Layer 5 of a small transformer language model trained on English Wikipedia (16 layers, counted from 0, width 128).
A neuron's activation on a vector x is GELU(gate . x + bias) times (in . x + bias), where the dot is the dot product.
The model reads these tokens: "p" "os" "ite" " V" "ict" "or" "ia" " L" "ong" "ley" " as" " M" "ag" "g" "ie" " and" " B" "ud" " T" "ing" "w" "ell"

The vector x that enters this layer's MLP at each token. A number n stands for n times 0.024.
0 "p": -8 -6 26 44 16 -31 -5 -24 -77 7 20 -33 31 -12 23 -16 -12 -11 60 -2 -32 45 -30 -25 -17 44 28 23 -7 5 47 10 13 -1 29 8 -26 51 -30 -9 46 2 12 2 31 -61 -75 -50 41 66 23 -8 1 -7 86 60 -14 -23 -15 8 10 8 -11 -13 16 8 -7 21 66 33 -24 8 13 -24 16 20 -55 40 56 22 33 40 2 -14 -30 -19 -50 -20 27 -10 -24 -44 15 13 0 13 -10 -20 18 -2 -25 -1 44 3 -19 51 9 -13 12 5 39 -55 57 2 50 -6 -11 16 36 -22 -23 -30 37 48 -27 6 19 8
1 "os": 46 8 25 30 44 38 2 -36 -54 23 -52 -10 60 -40 4 -5 -20 -36 -38 8 6 14 26 -15 -19 42 16 -28 -18 -15 4 54 -22 0 65 41 6 -7 -12 -5 -17 -22 47 -47 71 -27 9 -6 13 29 11 -34 5 18 14 69 -38 10 -19 2 10 -2 5 -4 -16 -1 8 -29 3 -64 -27 21 2 8 35 58 10 -44 30 -36 87 37 9 4 3 -37 24 5 6 -8 -65 -4 -16 -41 -50 5 3 -20 -38 -32 -11 -23 -4 32 42 11 -27 -40 -61 11 -12 -26 50 -30 37 20 2 3 -1 -40 12 -19 -10 -23 19 20 -5 12
2 "ite": -26 -3 52 31 13 16 15 2 -22 -17 -7 -51 7 29 -9 1 -37 -44 24 -39 -61 -29 -17 2 19 -30 7 -32 20 -43 25 32 -49 23 9 2 -21 -4 -51 -17 14 9 89 -19 3 19 43 3 3 -31 14 2 4 33 -11 -54 32 2 34 26 -14 -58 20 -47 -39 -36 13 -3 29 -79 45 -25 -4 -54 12 51 7 -33 36 -26 17 7 12 0 -26 -39 -20 23 -2 -17 9 19 38 6 -14 -7 36 -13 -31 -35 -10 16 -26 20 -20 3 -14 -39 -67 4 2 7 7 -64 26 18 -17 -29 2 33 -15 -72 1 26 6 -28 49 -2
3 " V": 20 12 22 -45 67 48 -14 12 34 18 -35 8 46 1 -25 -10 17 -46 -41 1 -32 28 26 8 -15 28 42 -14 -15 -1 -3 -3 39 6 5 44 -63 15 23 -45 -28 -51 -39 20 -47 -21 14 -21 -10 32 18 9 -39 0 1 -33 7 1 -7 -45 -42 66 -12 -14 60 49 41 27 61 -13 30 32 37 -8 16 -22 40 32 -4 -19 0 -10 -38 -9 -41 -2 -36 -6 26 -8 -21 29 43 7 -11 18 -40 39 19 -22 -12 -22 10 -28 -38 -9 -18 10 -24 -23 -44 -51 23 12 -55 -11 8 -15 -8 17 47 -44 56 23 -49 -8 30 26
4 "ict": 18 38 -29 19 15 43 -36 -29 -4 19 -20 12 90 -45 85 18 69 -20 -16 -20 -11 15 2 3 41 33 -39 -51 -36 7 -15 17 25 26 52 -3 25 64 -9 -1 -8 -29 -47 1 -1 -50 -18 -32 19 20 -29 24 -18 37 10 8 -20 -35 15 -41 5 -29 1 -22 24 9 68 14 38 -10 -16 13 19 -7 -10 40 14 36 15 -32 11 -16 4 5 4 17 1 -46 42 -35 20 18 65 -6 -45 -29 -57 -12 -58 12 -20 25 32 23 6 -10 -46 -15 -54 -37 -22 -4 -10 7 -17 24 31 -11 4 8 -14 32 24 21 -7 -27 36 55
5 "or": -11 -22 2 35 14 37 -4 -66 6 -34 -24 -3 47 53 -21 -2 8 19 26 -15 4 18 7 -65 -5 13 14 -8 2 3 -45 45 8 50 12 72 -18 46 -44 -21 1 -8 35 -17 46 26 3 -54 34 4 2 -3 25 -15 -9 -17 19 -21 -17 42 -21 6 62 -12 -24 -33 -19 -17 33 -34 91 -10 -17 -5 9 -14 22 -30 -25 -6 13 -26 14 12 5 -78 0 17 -11 -58 -27 -1 22 -38 -81 18 -17 -15 -54 -11 20 24 34 0 7 12 -57 64 -20 7 35 -21 -23 0 6 14 -9 0 -6 -31 -17 -16 23 13 -20 38 1 -14
6 "ia": -7 -12 6 35 -1 -21 -3 35 -3 -31 -51 -9 21 -6 61 -16 7 -32 -5 -10 -18 11 21 6 -42 22 12 -8 2 -56 28 27 6 -7 20 -12 -51 20 3 -32 14 -19 27 -42 25 -18 -30 -49 11 -9 48 -51 -43 16 -10 -44 24 53 -11 62 -33 5 35 -37 -60 -22 3 -11 -9 -37 -19 1 8 -37 -4 16 18 -29 33 -41 16 9 -37 8 -16 -37 -22 6 0 -27 -70 2 21 -48 -94 -9 -20 -70 40 -8 -29 50 37 10 -41 25 -13 -4 -26 -35 -15 -36 6 -15 -6 -14 5 -37 -15 8 -19 -69 39 -6 -3 -23 -19 -17
7 " L": 2 1 -15 -18 -3 39 5 -32 -34 -2 -20 36 22 -23 -8 62 -2 -35 -29 -35 -34 27 42 12 0 37 3 -16 45 5 1 -20 27 -24 -27 7 -94 24 37 -70 36 -27 10 -11 -18 -56 -7 -44 -5 31 -13 -12 48 1 -53 -17 78 8 -14 -40 -13 22 -54 3 -33 59 -14 -25 4 9 11 9 7 -16 16 14 -7 -20 -34 -23 11 7 2 -39 -13 0 -15 -32 -48 -5 -41 26 58 -9 -24 7 12 24 31 -12 -14 -2 7 -9 10 22 9 29 29 9 -24 -2 33 48 1 3 45 46 -7 13 -1 -17 76 -25 -15 -14 -9 25
8 "ong": -2 14 -5 33 -9 19 30 -53 7 -10 4 -1 9 34 1 61 53 10 11 31 -56 6 19 -5 -22 -6 18 34 55 -19 -33 26 -18 -17 25 43 -9 -20 -11 -28 -28 -8 17 25 7 -12 13 66 -30 -8 6 0 -68 23 4 -9 5 -55 -42 56 22 32 75 10 -65 -9 0 -8 -32 -31 38 -21 -19 84 -7 31 20 27 15 -9 39 -7 -43 20 25 21 -31 -8 -29 26 36 5 -12 -41 18 26 10 -57 -34 31 40 -10 1 -20 -12 1 7 29 -47 -1 -20 -15 -69 -60 39 9 -50 9 -34 -3 -17 6 7 -1 -8 20 0 -3
9 "ley": -28 -27 -5 -9 -4 -25 12 9 -3 -54 6 -33 24 21 29 71 -57 -55 28 -42 0 34 -29 16 -7 -54 -17 36 38 -3 20 2 -15 -24 -33 -1 -9 42 -14 -14 -11 8 -23 -32 -20 3 49 -3 14 2 -13 -13 -43 -3 -15 -50 55 53 -37 26 46 -53 -3 -44 -73 -51 21 -17 -13 -29 8 -6 47 18 14 35 14 -56 25 -18 -6 13 -7 -1 -22 10 -11 5 19 -22 0 -26 6 -14 -68 22 -44 -14 37 -4 23 21 50 1 40 40 24 -30 1 46 17 -41 -1 -2 -22 -26 55 31 23 1 -12 16 6 1 -56 -43 -19 -7
10 " as": 13 -5 -3 -5 10 -28 -9 -63 70 28 20 -45 40 -7 -33 -9 -21 -1 -1 -4 23 0 -30 4 -13 -22 0 -6 11 -12 -8 56 35 -3 12 -11 8 25 -5 -4 -25 -26 -16 38 42 -9 -22 -36 -35 57 12 -52 3 -25 -25 4 -36 23 -25 8 -33 -37 -27 31 4 5 30 7 4 -14 35 44 -16 32 -64 -23 45 -11 -18 -20 6 -31 -31 3 34 -15 -9 29 -9 -15 -10 9 -7 -2 -12 -12 -10 -12 69 34 -31 53 27 -21 27 39 81 -1 37 -88 -29 4 38 -14 -7 6 -64 12 -39 44 -18 -48 14 -48 7 37 80 -33
11 " M": 7 -24 32 -41 31 54 -23 -12 38 -44 -35 12 -28 31 -14 48 21 -36 -22 -4 -42 1 30 -1 29 22 23 -27 33 -35 16 -2 0 -38 12 4 -58 -3 10 -30 28 -13 -7 -3 -35 -47 18 -22 -1 52 25 21 31 -21 10 2 61 9 5 -12 10 36 -28 -32 -26 70 18 -37 44 -9 21 37 8 -11 35 -13 38 28 -24 -18 -4 -73 15 -29 -11 15 -3 33 -29 -8 0 5 -36 19 1 29 14 24 23 -27 59 42 -21 -9 1 8 12 38 -6 19 26 -34 -19 -23 -15 20 36 16 -1 31 38 6 91 -9 -30 -10 -12 -11
12 "ag": 45 -67 -5 10 12 22 -3 -34 11 -42 -14 -33 -10 27 -31 -11 -17 -14 -57 19 -38 27 2 2 -18 -28 11 30 49 17 -18 48 27 15 -6 17 3 -16 -32 14 -28 0 -23 18 43 -26 15 -23 50 -19 -27 5 40 -3 -1 24 -11 -45 -28 27 -2 24 15 46 12 19 -2 -12 4 -16 -20 -5 57 15 -25 -52 36 71 7 -15 76 31 -31 -34 -52 31 -5 -13 -5 -35 -31 -31 73 2 -47 40 5 -37 -31 3 -11 20 -7 -14 -2 29 -41 -6 -13 -35 -4 -31 -4 -37 -23 5 15 -12 1 26 -21 68 59 8 -13 23 -62 49
13 "g": 40 -43 6 -6 3 -13 -21 -57 -36 -49 -22 10 29 33 -18 -49 -71 7 -5 12 23 68 -15 19 -19 15 12 12 -72 14 -18 30 27 30 -32 5 -12 70 -47 -5 1 -7 -5 -16 9 15 12 -2 -2 1 -30 28 -49 24 48 -3 40 -35 -18 25 -45 41 6 -11 -2 15 27 -21 44 -14 24 -13 70 -8 67 16 17 41 -12 9 37 17 10 -47 26 25 -40 -61 43 -17 -17 -22 28 -30 -3 38 -49 -11 18 34 -21 -4 -29 -23 16 31 -14 -18 5 -1 36 -42 -17 -47 -29 -10 11 37 24 4 -23 31 17 13 -6 -68 -52 30
14 "ie": -64 -13 -1 7 -8 -50 26 -10 1 -69 -15 -16 54 -1 15 47 -16 -49 31 -15 21 -10 -33 22 -1 -19 -6 -4 15 -44 26 17 46 14 -13 19 -45 51 -17 -42 -40 -70 9 4 14 65 -24 7 -15 -13 29 -15 -41 -17 -32 -1 41 40 -24 70 -10 -13 27 -10 -36 -52 9 -6 13 -26 -7 -44 -3 -48 -11 23 24 -40 -28 -51 15 -5 -11 24 -2 16 -51 -69 1 -24 -44 31 28 -32 -7 0 -28 -54 -4 10 11 18 -4 -12 1 4 0 -41 -7 8 -17 50 -55 4 -14 -14 32 -10 9 -24 0 -4 17 51 -3 -75 -1 3
15 " and": -22 -26 -18 4 -44 18 -8 8 -12 -26 79 -39 19 4 -1 23 17 4 20 -3 -11 31 -26 26 21 -42 12 8 19 -25 13 64 -21 -32 11 2 -33 18 -37 -26 -18 -28 -11 -35 31 7 -28 -7 10 44 13 -27 0 -23 -29 -8 -4 50 38 8 -94 14 -5 -36 34 -4 22 -19 -6 16 34 26 -6 -7 -28 -30 17 -24 2 -46 12 -47 30 -5 12 -8 19 -15 17 21 -12 49 -6 1 -23 35 16 4 79 -2 41 24 -6 -22 52 -3 71 5 -10 -58 -10 -20 -47 46 -24 15 -24 30 6 10 19 -68 37 -51 12 -7 38 -44
16 " B": 5 -2 13 -29 10 18 -25 6 42 1 -3 8 16 4 -7 14 11 -45 -2 -2 -31 17 -10 -13 -7 23 38 -12 7 23 11 -33 9 -14 -4 -6 -53 32 0 -92 -12 -28 -10 -14 4 -12 -16 -58 -14 12 -10 -8 28 3 3 -14 67 15 -8 -35 -12 32 3 9 0 45 -3 -60 30 2 1 32 28 15 40 -39 33 55 -25 0 -28 -36 -10 -9 -24 3 -60 0 10 -4 -33 1 18 27 11 33 0 67 21 -6 27 7 -57 -8 41 19 2 75 -17 18 27 -51 12 -4 -4 -27 43 24 9 27 74 -18 69 -10 -43 3 7 20
17 "ud": 57 -15 9 -16 23 -4 -23 15 7 2 6 0 -43 -2 -15 7 -1 -4 13 -44 35 49 11 35 19 35 10 9 81 17 44 27 15 23 -12 44 -15 86 7 26 13 15 4 15 -24 66 1 6 2 -31 -55 -40 7 -18 88 -6 -1 -12 3 46 36 48 -37 -18 7 12 1 -46 34 -29 -32 -13 10 7 17 -18 -41 -19 23 -13 17 -2 -57 -45 16 -34 -48 -45 10 -30 -24 -5 65 -28 -33 52 -28 53 -10 16 -13 36 10 4 -42 -22 -34 15 -4 -24 12 39 44 -55 18 -10 30 -13 37 21 -10 -10 14 62 -28 -1 -20 21
18 " T": -15 14 53 -20 6 48 28 -34 49 -43 7 12 -54 23 -28 3 19 -75 -3 -30 -10 31 56 -28 8 19 23 -10 -16 23 8 13 39 4 19 5 -40 23 15 -61 34 4 -3 12 -9 -27 -32 -16 -43 51 0 2 28 2 19 22 39 29 -12 -15 -32 57 -53 3 -40 25 5 -7 11 12 3 -22 19 18 -10 14 3 21 -12 -59 24 -54 -12 -22 -24 33 -38 4 -40 32 -19 -4 -24 -11 47 51 -10 48 40 10 47 3 -26 -8 -26 -34 -13 39 -13 -16 2 -34 -1 21 -25 -7 40 11 -22 -12 50 -24 50 -4 -44 0 -21 11
19 "ing": 0 -33 -11 11 -24 -22 -13 -10 37 -52 42 -3 -14 -10 43 38 -14 -28 -2 -22 -60 28 -5 21 -26 -57 17 -6 29 -35 -5 10 33 64 34 58 -14 5 -14 -28 25 0 3 26 -32 -36 8 22 26 5 -18 -2 -85 44 36 9 -52 -19 -39 21 -18 -32 -33 -77 -65 -30 63 -43 -4 -5 18 34 35 22 19 -46 9 39 -31 -14 44 -12 -36 2 -25 10 -33 8 10 24 -49 -5 -13 23 -7 13 16 8 -22 -20 -12 -27 -38 -15 18 25 -16 -11 -10 -7 -3 -27 -3 -26 14 12 -65 36 -2 42 -18 27 -11 19 43 -18 -32 -46
20 "w": -43 -3 18 -31 -84 -9 15 -56 -35 -27 1 -4 32 33 18 13 -10 -19 9 -45 22 50 -10 -2 -22 -15 20 41 22 2 65 -10 55 -12 -30 -34 11 12 -10 -45 35 -22 -9 -30 31 0 -46 10 -27 2 13 -45 -50 17 14 6 -9 14 -8 35 49 15 14 4 -44 18 -2 -28 35 -24 47 -7 36 -5 77 14 4 18 6 15 44 -45 7 2 -39 -12 -71 9 7 -22 47 13 -26 -13 5 57 -5 -11 16 5 4 -16 6 -8 -31 16 -7 0 28 -17 30 -55 -8 1 19 10 19 26 28 -31 -63 -14 83 21 10 -47 -12 76
21 "ell": -27 -56 -4 7 2 3 10 4 0 -9 50 -4 54 8 16 -50 -32 -20 5 -41 8 43 -20 21 -3 16 -45 34 10 8 -6 74 11 -12 13 13 -57 31 -7 -57 26 -17 30 -42 21 55 -85 -29 5 8 -21 -19 -71 1 -25 52 22 40 1 30 22 -11 9 15 -44 -25 -10 -4 29 -46 1 -10 -4 19 25 0 -2 24 8 16 30 -38 40 29 -5 -69 -51 -13 11 -32 27 2 -31 -37 -51 6 30 -62 -34 11 2 -44 21 -8 14 45 -7 11 -40 -3 14 31 21 -32 -6 -6 0 -26 -16 -33 22 -23 18 32 -28 8 33 0

Each question shows the input weights of one neuron of the MLP. A number n stands for n times 0.0045.

n151 gate (bias -0.039): -18 -11 -37 9 -10 10 8 -27 -14 -25 3 0 3 -5 -5 -7 1 -14 -21 -11 -6 -3 11 -15 -10 -1 13 6 -22 13 -34 3 -9 -20 -11 -22 4 -7 -7 10 41 5 -34 -19 12 15 3 -9 -10 11 6 -33 12 -9 -5 -15 7 -16 -7 -30 8 -13 -1 39 -4 15 -35 28 -3 19 -16 12 28 -5 10 -20 33 16 38 2 -5 -5 41 -16 21 -25 -35 -13 12 2 63 25 -13 -13 50 9 19 -1 23 -15 -17 1 32 -13 15 11 -55 18 6 5 13 26 -29 13 18 -3 6 -4 8 -28 13 0 -21 13 22 -12 -3 -23
n151 in (bias 0.167): -50 3 -19 15 -4 12 14 -7 -33 4 25 4 -29 -6 21 3 7 -7 1 5 -30 4 2 -35 -19 -14 3 9 -24 34 -22 7 17 18 20 -28 11 9 22 -1 26 35 -17 15 20 -3 9 -8 24 -37 29 -5 -26 14 8 -1 14 31 10 26 -15 7 7 -19 1 -9 -13 37 6 9 2 -1 -18 15 10 -8 -1 32 14 13 -2 -4 2 -40 -6 34 11 -20 -19 10 6 -2 35 -12 -28 1 6 -2 -15 17 -8 12 11 -6 -8 0 -29 13 -40 -24 12 -13 23 -12 11 2 13 -19 15 5 -40 5 45 21 -17 12 -3 14
It fires most on token 20 "w"

n46 gate (bias -0.105): -17 -17 -13 -3 8 -30 -20 -21 14 19 -17 7 -26 -13 -3 8 5 -8 22 -13 16 -4 -9 13 7 -12 -15 -2 -6 8 -21 -14 -16 -2 1 -19 -21 -4 -8 2 -14 12 -5 16 -17 6 -8 -19 -26 24 -26 8 11 31 17 -6 5 2 -10 -10 1 -11 10 -9 11 -15 -8 -10 7 12 -9 -9 -38 14 7 -5 -15 -17 27 11 -22 -6 24 11 13 8 17 26 17 -24 4 2 -12 25 7 -1 -41 -16 -17 18 4 9 -17 2 -32 -31 6 21 -26 -15 18 -12 -3 -25 -25 20 12 12 -2 -14 23 -17 3 -9 -22 8 -30 4
n46 in (bias 0.012): -13 -43 5 2 -21 15 -4 -11 -8 -14 -26 21 23 -5 12 -29 -5 -23 -7 -1 25 9 7 -8 0 25 -4 2 14 -2 17 -26 0 5 -7 -6 -22 27 6 -17 23 -41 14 18 -5 5 2 5 14 -21 14 7 0 3 15 4 -8 14 28 8 6 -3 26 -11 13 19 11 -35 -22 8 -4 6 7 -7 30 -20 -8 14 -5 -27 -3 3 -5 35 15 -3 23 20 2 5 5 -6 19 16 0 31 -5 -14 -25 -6 4 15 -25 -15 11 1 -25 15 -2 9 14 -28 -4 8 -10 -1 -9 23 10 1 9 0 -6 -6 9 12 13 5
Its two highest activations, in order, are on tokens 16 " B", 10 " as"

n28 gate (bias -0.096): 10 -19 -11 14 8 -22 -2 -4 9 -6 0 -12 -17 -16 22 29 15 14 -14 -6 -21 -17 16 2 26 7 25 13 11 5 -1 6 21 -14 11 3 -14 -23 29 -29 -14 27 2 4 7 -16 10 29 -17 -7 -7 13 -1 10 -18 21 16 -22 -6 24 6 -11 0 -47 12 17 -2 15 22 11 1 40 -19 -15 -18 15 0 10 13 -7 -18 -4 2 -6 36 -18 -13 13 -2 5 -8 16 -31 0 10 -12 -28 -19 13 -10 4 14 4 -7 -12 23 3 3 -8 -1 8 -2 -20 -24 -4 0 10 14 21 -15 0 -25 -10 -8 14 38 -22 -23
n28 in (bias -0.134): 12 -22 -12 -45 14 -24 -8 5 -18 -26 0 -12 -26 -1 -14 -11 -4 24 -11 -4 -14 4 7 -16 -16 18 0 -2 5 -15 -15 6 -28 2 14 22 21 20 0 -7 13 17 2 6 -7 -3 -10 -22 8 0 -19 -21 8 -14 23 4 24 -5 -11 -16 -4 30 18 11 16 -2 3 -7 -3 5 -6 -7 37 -2 9 -5 0 5 7 4 -12 -12 -3 12 -13 2 11 17 -28 -40 -9 18 -8 22 -19 1 -6 -9 1 24 1 -10 -8 29 -1 14 30 -18 6 20 28 6 0 -19 1 6 11 -15 3 -18 19 12 -16 4 11 -22 -5 21
It fires most on token 11 " M"

n76 gate (bias 0.037): 23 20 1 -23 7 -6 -30 9 -2 32 -9 -12 -10 -9 28 12 -4 -17 19 -13 19 5 14 -18 -18 4 40 5 6 31 -27 14 16 -12 29 -27 20 2 -16 6 21 -43 -26 -27 26 48 7 -10 -12 16 -22 -2 18 6 22 -25 11 23 -18 4 -14 -16 9 -44 5 -13 4 -4 4 30 -17 -37 26 -10 -23 31 12 24 -31 -18 22 -41 -22 -12 -2 -2 28 24 14 3 5 39 8 33 -18 -1 5 -17 22 -1 23 -10 1 -8 4 1 16 24 -14 8 -31 28 26 2 -4 -33 -8 -10 -15 35 -12 -8 -11 -9 -19 -28 -10 13
n76 in (bias -0.015): 15 22 -2 -13 -1 -55 5 -33 -28 -34 32 -22 -28 -13 12 38 17 11 -20 19 5 18 10 5 -17 7 4 2 7 -15 -6 5 3 -18 22 0 1 -22 -10 -10 -13 -25 -13 1 -5 5 -2 -14 13 -7 -15 -7 21 -15 -38 -27 -27 37 13 -18 -11 3 6 -17 -7 6 13 25 8 21 15 -2 -12 -9 8 16 47 -4 8 26 23 13 42 19 20 20 -13 17 18 34 -18 20 12 7 7 8 -14 29 -23 14 3 -12 36 -10 13 22 -42 -4 21 5 23 -15 -8 14 -19 23 10 -3 -31 14 7 -25 19 31 -32 39 -25 18
On which token does it fire most, and how strongly? 15 " and", at about 0.62

n101 gate (bias -0.094): -6 5 19 -27 -11 42 34 13 39 -8 -21 16 12 3 3 2 12 -1 -1 -18 -4 11 1 2 -13 -7 9 -8 -50 -25 5 3 -7 27 -8 6 -15 -25 -29 -53 -33 17 -15 2 1 43 40 17 6 -22 9 -17 34 3 8 11 -7 7 28 -10 15 -27 -8 3 -5 -35 -9 -5 -14 0 6 -8 -1 -10 -1 -3 -35 15 -31 12 9 2 16 -17 9 11 3 -5 13 10 14 -27 -13 -2 -6 11 2 -8 2 -8 21 -7 -12 13 -14 0 20 12 8 2 17 -17 -31 22 16 6 26 -1 -8 -26 14 25 -10 19 9 -22 14 -11
n101 in (bias 0.070): -7 -1 3 -30 -10 -16 22 6 -38 -17 18 21 32 16 12 -7 30 -3 11 -8 -8 -9 -8 -4 23 3 14 -42 -6 -16 23 -4 23 -2 -2 10 14 9 14 -5 19 -23 3 29 5 8 4 8 -59 7 -6 37 25 12 -1 5 36 -5 -9 -10 13 -13 -3 -35 4 -11 23 19 16 13 10 7 10 -11 -28 -17 20 38 42 -1 -7 20 13 1 -12 -7 11 -11 3 -2 5 5 23 2 -14 6 4 20 41 8 4 13 -6 13 -8 5 -23 22 16 4 -24 22 5 -34 -5 -27 -4 -13 13 -13 -13 35 2 9 -16 21 9 -19
On which token does it fire most, and how strongly? 14 "ie", at about 0.23

n1 gate (bias -0.026): -1 32 -8 18 -13 21 23 12 7 26 -24 17 -19 9 21 17 20 11 24 4 27 4 -11 47 23 -59 -12 -15 -30 -8 -8 6 7 4 19 -1 25 -9 24 9 -11 25 -8 -13 1 -21 19 -8 -24 15 -24 17 24 22 8 36 -8 -4 29 -23 -21 -19 24 4 -15 16 -1 -2 11 17 -29 -1 -32 29 11 -26 25 17 29 -16 10 -8 -8 -7 19 -32 -2 31 -4 4 -7 -1 25 20 -5 7 -9 -19 6 29 25 -4 28 -7 -12 22 18 -9 -13 15 -32 22 -20 -10 -13 -8 -40 21 21 20 7 53 -25 28 -29 17 -28 7
n1 in (bias 0.031): 8 16 -17 8 -28 -3 43 -9 -17 -1 -24 -24 -21 -8 14 15 2 20 4 27 28 17 -5 -1 6 -42 16 22 -1 -39 4 -9 1 37 11 -5 -16 -15 19 -12 7 9 24 -23 38 -42 11 -30 -27 0 18 22 -9 -5 -8 13 6 17 -30 -55 -26 41 -24 -13 -10 17 -12 17 22 -5 11 45 20 33 23 18 17 -13 -15 -28 -6 -15 6 -10 19 22 -19 40 -13 39 1 29 -6 9 18 -12 6 37 21 2 -45 -38 1 -15 6 28 -13 4 1 24 20 3 -1 -4 12 17 -5 -25 1 -14 1 -23 -36 -18 -3 -28 -23 -19
On which token does it fire most, and how strongly? 17 "ud", at about 0.27

n192 gate (bias -0.117): -11 -18 2 -6 6 31 -15 -24 -16 10 -28 -20 -11 -11 -18 22 18 -12 -29 23 -9 -6 -33 -20 -6 4 13 1 -15 15 17 7 10 14 7 5 1 27 22 17 -10 18 9 7 -29 12 25 16 -14 -4 -5 24 -12 -5 -3 -5 -20 -14 5 -24 17 -10 -3 -11 -28 35 -22 -4 2 17 34 -3 -18 25 19 5 24 11 24 19 -5 -17 11 -15 15 30 14 19 -14 11 25 13 -15 -18 -3 -27 1 15 32 26 -19 15 -7 7 -7 -13 -18 2 26 32 8 -21 -29 -17 9 1 2 -38 -13 -38 6 28 17 15 5 -11 -13 -3
n192 in (bias -0.023): -2 -4 -13 28 -11 1 9 2 -8 -9 -25 -5 21 -15 -20 10 -10 11 -10 29 19 29 -25 15 -8 2 5 -30 29 4 -7 -4 -9 -11 -8 -20 -36 3 1 27 2 1 25 0 -6 -5 -14 11 -33 16 16 11 -27 -19 -1 -4 -11 -23 -30 15 -12 1 14 -7 -5 16 -18 -4 -5 13 39 -13 16 22 16 9 -8 -24 9 27 -8 5 -3 -20 -8 -8 9 -7 13 2 7 -24 6 -11 -16 -8 -33 -11 13 -8 -20 19 17 22 -23 19 15 4 29 -40 -27 1 -14 -2 -52 16 -25 -11 11 23 1 -10 36 -1 -3 19 2 23
On which token does it fire most, and how strongly? 8 "ong", at about 0.48

n45 gate (bias -0.200): 21 -3 -5 -22 -20 9 -7 -9 5 -27 16 -3 -7 -22 10 8 -4 -9 -37 -10 31 31 -4 -21 -19 19 -6 -20 14 1 -22 2 12 -5 20 -15 14 1 -15 -9 -2 21 1 7 -23 -9 19 22 2 -31 -6 4 31 -5 -15 -5 -6 19 6 29 -12 15 3 -19 5 13 14 6 -16 15 28 13 7 -25 -6 39 -17 -15 12 18 -2 -19 -7 -19 22 7 -18 11 -24 15 15 12 4 17 2 -9 -1 22 -47 29 -13 -8 12 -12 -13 13 -7 11 4 5 -16 2 13 17 -12 17 -9 9 29 23 12 -10 -23 29 30 -2 -28 -18
n45 in (bias 0.126): -7 6 -8 -5 17 -32 2 -3 -3 27 -10 7 -27 15 6 19 7 29 4 6 -7 5 26 25 -15 7 -8 11 20 9 7 3 -14 -26 -24 23 5 22 -7 31 26 13 -18 -19 15 -3 13 -32 -50 16 -18 26 -26 51 28 -26 27 10 33 17 -8 4 4 35 5 9 28 -28 13 -33 -10 -17 -12 11 12 22 -20 -1 14 -18 -12 12 -7 -8 -19 -22 12 -3 30 8 -13 4 -14 -1 -23 39 -7 39 16 9 1 0 -8 -1 2 -1 -5 -8 3 29 -54 3 22 -34 3 15 -13 -15 11 -20 0 -5 -3 -8 -14 6 -2 14
It fires most on token 17 "ud"

n164 gate (bias 0.058): -12 2 11 -13 10 13 -6 18 -2 5 -13 7 -16 1 7 -1 6 -1 9 36 -5 -15 12 6 -4 9 -3 -20 4 13 13 16 -9 1 21 12 9 -7 5 -20 -15 18 20 23 14 -38 6 -8 23 53 15 27 -15 -3 -14 -17 14 -20 -12 -3 -6 15 15 21 -9 -34 -16 5 12 -17 -4 29 31 -36 15 -25 -9 -15 -10 27 8 4 9 -5 -27 9 -27 -19 23 14 -2 7 4 24 33 -7 8 10 -16 -3 7 -14 15 -25 -12 40 9 25 6 -26 7 8 -15 3 15 19 43 28 -2 -18 16 31 -1 15 -19 41 -13 22
n164 in (bias -0.006): -2 -3 -6 -1 15 -1 -22 -21 -14 -29 -9 11 -3 6 -30 11 -24 -26 15 -16 -11 -20 -2 -12 -33 3 28 -5 -11 28 -7 30 -41 9 -6 13 -4 -13 9 7 -13 -9 2 -4 -18 6 -1 -10 -9 -9 -18 5 7 10 4 47 -7 30 11 -39 -7 -7 5 13 10 8 -25 9 -17 13 8 27 14 5 5 -24 8 -5 5 20 5 12 16 38 -7 2 -24 23 29 2 -7 6 8 -19 -27 16 -11 18 16 -23 18 4 -25 14 0 9 22 -19 -34 8 -13 11 18 12 2 26 -20 -1 7 15 25 -7 16 -14 -4 20 4 -4
It fires most on token 16 " B"

n194 gate (bias -0.109): 12 17 15 -34 -2 -10 9 17 -15 -25 -3 -6 -25 -13 33 3 -11 -6 -7 2 -2 -25 -15 5 15 -8 -7 -6 -26 15 17 10 16 30 -38 37 8 10 8 -2 -31 -17 12 19 12 -3 8 -16 -7 -14 22 0 10 5 17 1 1 -10 -8 -23 -26 3 7 -6 -31 18 5 -25 22 22 1 7 -1 58 8 2 32 14 17 11 -34 20 13 -21 -6 -24 -20 2 18 16 18 21 30 -5 15 26 -6 5 -7 -30 3 32 -18 -4 -16 -26 20 19 19 0 22 -14 11 -7 -11 -16 -11 -6 33 -8 8 5 8 29 1 20 9 21
n194 in (bias -0.025): -12 1 7 27 20 -7 -15 -4 -4 8 4 6 2 -3 -2 26 -11 -17 -4 -30 -1 -21 29 25 -10 -1 14 -22 4 6 -18 15 10 15 -11 16 4 -32 8 -20 21 -24 14 2 28 -12 2 -32 -28 -10 7 6 -2 8 22 2 14 -8 16 -11 9 28 37 4 -1 1 -6 -15 7 28 -30 7 24 17 12 25 -22 10 -4 -13 -50 16 7 19 3 22 -4 18 5 -10 -27 5 9 13 -3 33 24 5 -5 -24 38 -14 -13 22 -7 -1 14 15 -4 3 -3 -5 -8 9 2 -42 -7 41 6 14 0 -26 -22 2 14 -12 14 -1
It fires most on token 16 " B"

n97 gate (bias -0.110): 17 22 7 -1 -26 9 7 6 -5 5 -20 -3 8 1 4 -36 0 10 0 4 -14 -11 -6 5 41 1 5 1 1 -14 14 16 13 0 -12 61 5 0 -1 -14 23 -3 -12 16 1 10 -9 -11 31 -1 7 -11 21 -20 4 -7 3 -21 -22 2 -28 -1 12 36 21 9 8 -8 11 -16 -2 38 29 -7 -34 -12 -4 -1 -18 11 10 4 -5 -8 -18 22 26 5 -2 -3 0 -7 40 0 -14 29 10 -38 -16 -37 1 37 -17 5 5 6 -16 -2 9 -14 10 4 -1 3 2 19 21 -7 -18 8 -4 3 -19 -31 4 8 -24 18
n97 in (bias -0.028): -2 -7 -23 -21 3 19 4 -22 3 -7 12 5 -1 1 7 7 -7 10 -3 18 -20 29 -8 -13 -7 -24 10 5 4 16 -17 -9 -26 24 7 0 -25 -47 -23 -16 -12 26 -2 2 -13 -12 14 11 16 4 -19 35 9 -3 -6 -16 -1 1 -12 4 5 -6 0 0 -3 -19 -4 0 12 -11 18 -33 12 -2 0 -16 12 4 -26 45 34 9 -34 -21 7 4 20 0 -49 -8 34 -1 10 37 -2 8 -18 -4 -9 -11 9 -5 12 -8 -44 4 23 25 10 -2 -23 -21 -7 8 6 -16 4 -32 -12 5 -4 4 12 4 -12 -2 16 1
On which token does it fire most, and how strongly? 12 "ag", at about 3.2